Layer 3 of a small transformer language model trained on English Wikipedia (8 layers, counted from 0, width 128).
A neuron's activation on a vector x is GELU(weights . x + bias), where the dot is the dot product.
The model reads these tokens: "|" " H" "ou" "ston" " Com" "ets" " |" " S"

The vector x that enters this layer's MLP at each token. A number n stands for (n - 500) times 0.0072.
0 "|": 695 606 407 509 515 361 538 369 489 361 528 158 644 591 589 335 277 304 604 625 246 522 639 514 579 403 336 144 287 607 655 387 509 528 780 575 444 507 328 563 515 732 518 407 373 539 482 104 582 546 743 498 409 521 684 482 306 586 414 400 341 701 375 378 538 513 504 487 427 662 537 502 612 558 416 542 420 443 374 432 430 199 461 299 581 600 553 529 520 508 263 788 498 596 525 309 534 414 471 502 683 513 552 581 480 728 570 703 353 430 705 632 525 518 395 507 717 468 450 462 712 673 447 505 617 589 647 433
1 " H": 490 449 500 629 429 593 593 690 442 273 570 521 566 521 521 613 606 290 481 425 258 572 633 481 551 447 513 447 386 731 393 672 468 606 364 689 446 541 432 801 437 675 576 621 312 306 505 388 575 603 309 472 354 208 508 390 880 523 425 559 607 431 578 271 527 526 469 318 439 279 650 457 793 665 313 667 360 473 501 363 248 185 618 608 705 514 631 443 660 506 476 750 644 559 512 519 463 351 496 468 501 273 560 361 459 560 429 600 668 183 465 359 355 724 486 284 552 477 393 571 690 526 861 401 379 510 596 446
2 "ou": 398 363 571 647 333 509 611 652 395 456 498 540 350 627 684 631 592 557 531 468 310 485 566 575 494 183 383 309 405 799 391 586 477 484 485 686 305 570 660 604 421 618 407 646 355 385 557 369 474 455 305 367 286 375 386 602 710 608 451 512 475 402 794 315 629 563 479 349 285 551 615 455 925 652 424 728 346 437 506 305 301 409 422 637 599 420 664 427 623 462 534 642 420 579 734 633 511 188 677 579 470 560 653 425 514 646 679 572 499 167 419 367 357 691 427 309 350 522 359 572 674 612 721 327 562 316 506 509
3 "ston": 389 455 509 678 405 452 608 792 474 342 494 459 516 346 681 694 508 310 348 606 348 333 707 451 553 190 559 67 447 738 378 472 490 434 597 488 554 439 609 571 418 669 578 643 440 273 439 405 613 669 553 492 442 362 463 541 787 425 546 465 470 251 724 303 693 423 403 408 368 512 574 613 816 476 340 724 424 578 658 231 360 300 501 680 610 432 609 407 739 475 481 568 419 461 490 748 476 417 509 629 577 331 507 339 695 569 621 629 615 364 419 332 447 779 351 361 415 316 445 474 791 620 521 349 654 442 579 442
4 " Com": 587 559 430 498 380 476 518 455 363 323 394 435 399 286 569 583 692 342 597 417 368 583 642 387 329 571 455 318 459 689 499 502 535 631 525 677 302 461 708 786 570 575 729 684 332 317 537 383 578 614 317 707 299 408 363 601 814 527 455 618 507 394 604 478 593 454 485 312 391 345 449 427 698 507 273 592 549 581 776 570 263 306 322 595 349 461 686 469 922 442 467 441 617 596 416 735 511 254 537 583 586 350 776 390 484 612 464 560 489 341 474 424 358 788 467 337 340 480 447 833 497 597 629 396 515 222 440 530
5 "ets": 594 462 507 609 277 653 422 753 324 432 411 345 451 472 699 862 607 375 376 599 291 346 829 352 466 306 380 252 479 681 558 468 521 524 556 617 480 490 693 565 512 604 612 625 276 422 335 452 639 532 469 502 326 384 368 671 779 702 453 601 462 322 804 232 494 642 543 519 551 470 385 473 711 658 296 696 360 418 500 346 408 515 477 597 507 328 696 408 654 464 566 580 301 487 628 704 514 366 488 616 515 251 458 506 517 483 543 504 371 421 354 499 448 976 485 434 256 463 431 729 541 627 681 380 427 396 456 540
6 " |": 522 597 451 577 333 687 549 638 637 406 418 385 554 407 784 319 461 235 561 610 170 331 652 382 354 344 433 243 447 613 492 543 472 615 447 532 427 505 489 549 300 699 773 594 309 428 448 310 747 529 418 572 570 255 536 574 862 708 428 607 476 687 719 495 574 455 668 379 556 455 447 516 607 481 410 641 383 540 648 501 346 478 436 517 705 212 391 200 716 540 525 563 390 584 504 666 561 343 429 559 544 374 415 403 619 727 462 570 437 206 530 431 366 796 415 264 384 420 446 637 596 660 744 348 593 529 448 566
7 " S": 521 586 284 714 459 536 572 571 692 275 400 441 595 311 502 429 706 305 547 593 326 506 469 464 476 501 276 389 562 698 428 539 531 659 418 743 418 504 613 672 370 774 607 553 417 384 329 420 526 491 403 597 301 345 289 492 843 665 349 595 737 561 596 217 672 511 506 327 583 330 504 396 740 619 363 700 358 563 474 345 397 286 453 715 633 357 578 520 667 432 464 563 557 530 513 734 379 305 380 422 521 261 531 368 454 557 459 639 549 402 346 526 459 716 419 367 430 424 555 790 632 449 898 374 411 347 579 553

Each question shows the input weights of one neuron of the MLP. A number n stands for (n - 500) times 0.0012.

n212 (bias -0.025): 579 635 418 719 429 490 521 567 541 599 433 560 489 687 648 414 435 400 446 428 545 643 455 511 394 585 418 642 479 554 557 486 494 467 427 469 430 497 596 570 486 503 516 625 643 428 534 472 420 421 513 497 563 505 630 628 464 393 470 557 733 404 389 552 486 444 448 552 520 281 600 324 609 417 475 377 489 524 546 400 582 360 429 248 511 505 527 444 566 379 511 520 604 417 439 316 466 495 536 542 531 452 316 566 417 536 372 415 486 667 570 578 619 452 608 624 471 388 486 689 528 550 631 600 489 497 442 392
On which three tokens does it fire most, strongest first? 7 " S", 1 " H", 4 " Com"

n231 (bias -0.048): 563 306 594 572 597 435 326 557 223 261 607 543 579 699 572 397 645 474 278 529 577 659 564 433 590 646 641 497 538 553 575 485 444 334 381 620 533 689 567 397 363 474 465 425 411 565 538 677 558 536 541 677 319 411 466 542 510 558 446 709 552 537 591 460 463 307 406 503 500 258 427 482 644 237 384 597 371 661 330 654 616 608 312 529 412 552 468 481 756 358 330 316 457 496 663 409 489 576 609 739 607 384 661 335 310 460 417 524 630 604 182 632 605 500 482 754 443 567 540 671 478 474 340 585 508 504 525 489
On which three tokens does it fire most, strongest first? 4 " Com", 5 "ets", 7 " S"

n23 (bias -0.048): 450 475 368 632 503 515 490 529 407 410 464 573 470 582 433 320 439 317 551 450 506 624 463 579 506 448 592 521 602 514 567 381 475 481 430 466 558 508 497 460 320 533 351 613 585 440 621 688 435 389 607 506 364 633 441 468 354 446 551 616 500 486 555 407 453 483 535 595 564 335 523 495 310 546 508 581 588 621 468 489 461 458 480 421 574 485 632 489 529 511 245 332 495 404 472 435 441 532 598 508 654 406 677 589 650 538 570 422 468 497 566 481 435 608 456 520 551 608 476 604 541 453 678 776 330 559 576 451
On which token does it fire most, and how strongly? 7 " S", at about 0.31

n287 (bias -0.053): 506 320 475 546 388 444 443 521 500 664 417 401 600 642 545 552 433 380 458 468 621 452 641 603 443 612 509 530 644 510 561 481 538 452 655 438 564 569 381 393 292 475 536 314 312 500 585 656 303 565 577 513 526 522 455 423 473 466 608 329 506 481 702 532 487 631 575 592 593 310 392 663 478 475 472 556 468 599 453 659 388 283 500 384 561 619 534 433 573 560 628 406 326 523 618 389 546 369 547 322 519 512 228 652 605 433 679 216 375 384 430 512 610 526 563 449 621 540 631 503 506 487 456 726 425 454 541 595
It fires most on token 5 "ets"

n268 (bias -0.049): 482 637 513 401 591 533 391 718 449 458 716 447 626 653 560 385 474 444 602 577 594 473 395 571 629 526 525 610 567 559 546 587 348 510 541 490 503 484 416 525 519 629 561 516 631 306 513 455 459 547 494 729 662 431 569 625 377 494 481 522 269 477 503 522 358 510 516 415 448 532 439 252 468 458 702 355 449 553 782 529 531 665 358 487 396 422 386 552 632 646 676 585 326 444 697 421 589 550 185 375 558 479 444 488 404 622 470 607 326 477 516 478 375 503 571 579 507 339 646 656 526 567 387 400 325 578 430 532
On which token does it fire most, and how strongly? 6 " |", at about 1.1

n376 (bias -0.059): 487 629 456 442 247 656 516 495 565 548 651 569 575 466 609 464 511 427 581 551 517 670 443 638 617 600 517 495 489 491 474 437 469 511 508 520 602 693 486 445 440 423 408 292 690 435 576 511 486 389 471 545 517 522 523 431 450 324 467 420 523 440 422 446 543 603 461 412 609 460 519 592 520 477 350 486 284 467 587 186 432 503 445 282 584 580 439 523 419 629 518 549 628 491 588 538 316 436 483 645 366 538 641 503 547 696 445 395 522 505 563 580 378 451 534 382 593 525 313 621 486 446 482 571 436 611 497 525
It fires most on token 1 " H"

n154 (bias -0.019): 479 293 503 513 438 532 319 461 459 535 554 423 478 494 512 406 548 426 584 525 475 535 724 299 560 531 661 411 455 439 519 576 605 635 700 519 563 723 500 488 418 478 548 442 383 435 548 509 609 528 544 585 758 637 369 385 535 472 454 537 376 656 500 659 409 500 550 412 538 459 622 574 399 463 494 466 465 534 481 676 698 396 494 519 401 365 334 538 380 488 587 548 623 300 667 464 316 429 590 842 550 467 586 539 406 450 652 309 318 468 437 591 516 512 594 594 642 518 401 701 447 459 590 579 649 436 373 459
On which three tokens does it fire most, strongest first? 6 " |", 0 "|", 4 " Com"

n487 (bias -0.045): 446 391 621 503 621 409 453 542 510 572 534 513 339 522 462 539 514 531 589 285 547 365 494 542 337 476 602 513 583 654 544 658 449 614 415 627 450 745 390 603 227 624 573 523 390 706 324 581 464 490 531 446 559 458 503 595 450 421 331 647 357 531 544 626 617 541 374 610 439 600 497 636 698 407 648 313 503 696 368 316 548 602 617 288 529 437 369 503 593 384 752 503 290 586 453 268 138 379 483 523 544 609 503 439 386 604 469 589 516 488 446 568 476 442 567 543 596 706 477 363 513 537 358 490 572 503 589 447
It fires most on token 2 "ou"

n411 (bias -0.025): 741 529 723 468 520 508 565 645 460 568 566 508 421 401 597 486 509 538 571 537 454 462 320 703 454 487 616 393 557 462 310 535 451 707 579 497 503 486 600 575 471 344 393 362 585 683 680 642 412 395 441 440 435 536 488 530 460 398 511 461 366 520 503 426 572 503 562 554 602 537 448 369 468 537 435 475 537 621 492 270 599 374 406 486 473 516 483 497 560 491 556 415 508 485 737 500 467 477 270 673 500 379 394 555 461 440 435 462 497 484 301 662 453 400 509 632 553 434 370 489 537 425 590 535 618 346 494 391
It fires most on token 2 "ou"

n126 (bias 0.005): 667 444 629 410 500 456 612 338 497 544 544 452 346 518 477 529 478 734 582 519 508 320 431 531 456 386 535 615 555 626 520 467 447 555 460 477 445 576 415 643 558 437 474 438 615 451 458 575 516 562 497 657 294 391 450 561 602 622 591 487 316 425 490 516 679 628 467 505 327 607 495 467 318 486 662 376 508 567 503 574 419 636 441 402 545 333 495 395 406 617 514 565 457 619 370 565 378 495 448 497 467 466 243 532 455 492 602 458 514 580 583 364 444 533 541 418 412 585 438 415 560 560 533 533 494 567 622 429
On which two tokens does it fire most, strongest first? 2 "ou", 6 " |"

n261 (bias -0.047): 691 382 512 558 525 500 435 373 758 394 610 405 515 418 468 482 481 449 381 720 733 524 409 401 493 520 481 506 536 372 641 765 440 660 488 625 538 559 488 669 544 569 396 393 390 467 281 361 447 297 596 622 400 619 573 523 506 423 476 454 468 570 568 400 588 690 559 585 497 663 417 466 450 304 595 518 362 479 488 616 554 446 500 503 491 441 340 620 551 565 613 359 405 790 446 464 542 626 469 635 283 611 427 392 413 582 497 485 475 554 450 603 394 385 475 440 577 500 611 591 569 409 587 547 345 402 609 378
On which token does it fire most, and how strongly? 7 " S", at about 1.2

n368 (bias -0.025): 451 412 642 424 610 645 442 466 583 633 590 554 630 515 428 317 363 639 460 387 455 536 261 457 572 567 437 393 518 237 447 552 393 587 437 559 510 433 534 211 578 432 598 409 419 517 540 325 284 345 497 632 669 475 415 514 587 586 509 497 507 497 558 327 471 445 532 355 526 577 454 576 406 529 506 592 577 572 487 703 380 384 510 513 398 313 607 704 494 538 633 579 497 431 455 463 407 611 726 429 655 466 525 438 673 564 622 347 510 235 555 597 329 438 494 421 603 630 608 600 436 401 399 461 580 469 430 664
It fires most on token 6 " |"

n89 (bias -0.034): 457 341 424 599 588 527 442 633 436 578 455 619 535 578 419 485 584 533 273 452 413 500 318 518 660 442 506 582 686 470 435 642 422 349 443 451 535 471 596 447 742 545 427 500 447 272 414 606 497 718 687 429 464 665 614 449 425 200 472 566 467 393 451 624 455 746 380 563 402 430 418 367 455 471 409 563 503 481 528 535 488 524 372 510 414 374 503 477 485 411 477 362 610 388 390 500 563 412 598 426 529 555 444 359 603 551 302 750 655 547 477 404 500 591 618 439 714 565 472 593 634 446 331 329 289 509 557 618
It fires most on token 3 "ston"

n285 (bias -0.024): 485 471 712 474 341 515 434 654 304 368 513 385 544 563 524 300 487 493 353 331 458 598 497 451 564 601 516 461 630 340 477 401 683 401 572 321 593 632 463 460 458 315 576 653 458 603 493 388 305 506 500 589 353 343 523 637 435 672 587 737 442 442 715 342 576 349 340 548 603 319 413 431 500 491 447 491 513 494 629 615 567 709 422 506 597 491 497 490 533 475 513 506 522 582 635 262 608 656 462 436 570 552 401 427 470 411 520 503 582 468 263 537 620 453 456 497 448 524 691 577 440 719 521 529 493 512 402 414
On which token does it fire most, and how strongly? 5 "ets", at about 1.4

n355 (bias -0.052): 624 546 470 531 339 617 477 612 316 491 421 402 792 625 605 626 328 559 497 442 567 412 521 584 287 544 551 653 419 435 661 619 374 591 521 425 445 437 289 512 610 445 619 500 520 668 450 570 374 557 424 543 575 444 463 500 542 276 665 461 435 522 413 406 603 482 614 551 198 360 509 332 582 542 512 485 485 491 398 515 416 563 653 617 590 608 527 399 361 584 638 438 667 675 503 477 450 467 560 643 491 561 432 465 440 530 522 436 542 511 527 491 531 375 324 516 372 401 494 358 567 406 520 445 603 390 599 542
It fires most on token 1 " H"

n289 (bias -0.022): 516 598 489 599 692 624 505 463 637 510 589 519 332 559 495 449 500 602 607 517 386 484 492 474 629 530 359 505 600 497 520 542 676 536 514 359 467 568 370 284 567 397 576 462 442 592 514 697 585 476 592 564 608 329 536 596 395 497 607 378 394 492 518 571 481 305 489 378 632 448 495 634 458 418 519 421 376 540 448 390 569 505 508 563 516 578 365 400 429 429 474 334 530 443 539 594 321 606 347 503 425 426 503 582 603 588 622 342 446 422 417 626 412 406 541 462 494 383 530 597 434 354 628 483 455 460 451 621
It fires most on token 6 " |"

n456 (bias -0.058): 575 509 543 583 494 356 398 469 474 536 619 571 494 500 416 626 526 592 554 471 462 535 324 536 438 613 583 329 448 378 565 474 623 573 375 655 532 589 576 536 406 398 503 460 478 645 670 585 621 389 373 436 566 486 432 408 573 531 511 400 562 471 376 699 430 421 652 634 553 651 621 434 424 503 529 315 375 602 457 276 572 406 616 405 528 377 372 588 362 592 449 384 474 503 503 483 398 491 629 573 570 359 588 364 479 343 566 569 480 588 418 494 378 585 378 475 646 464 431 627 665 309 637 555 500 554 552 607
It fires most on token 7 " S"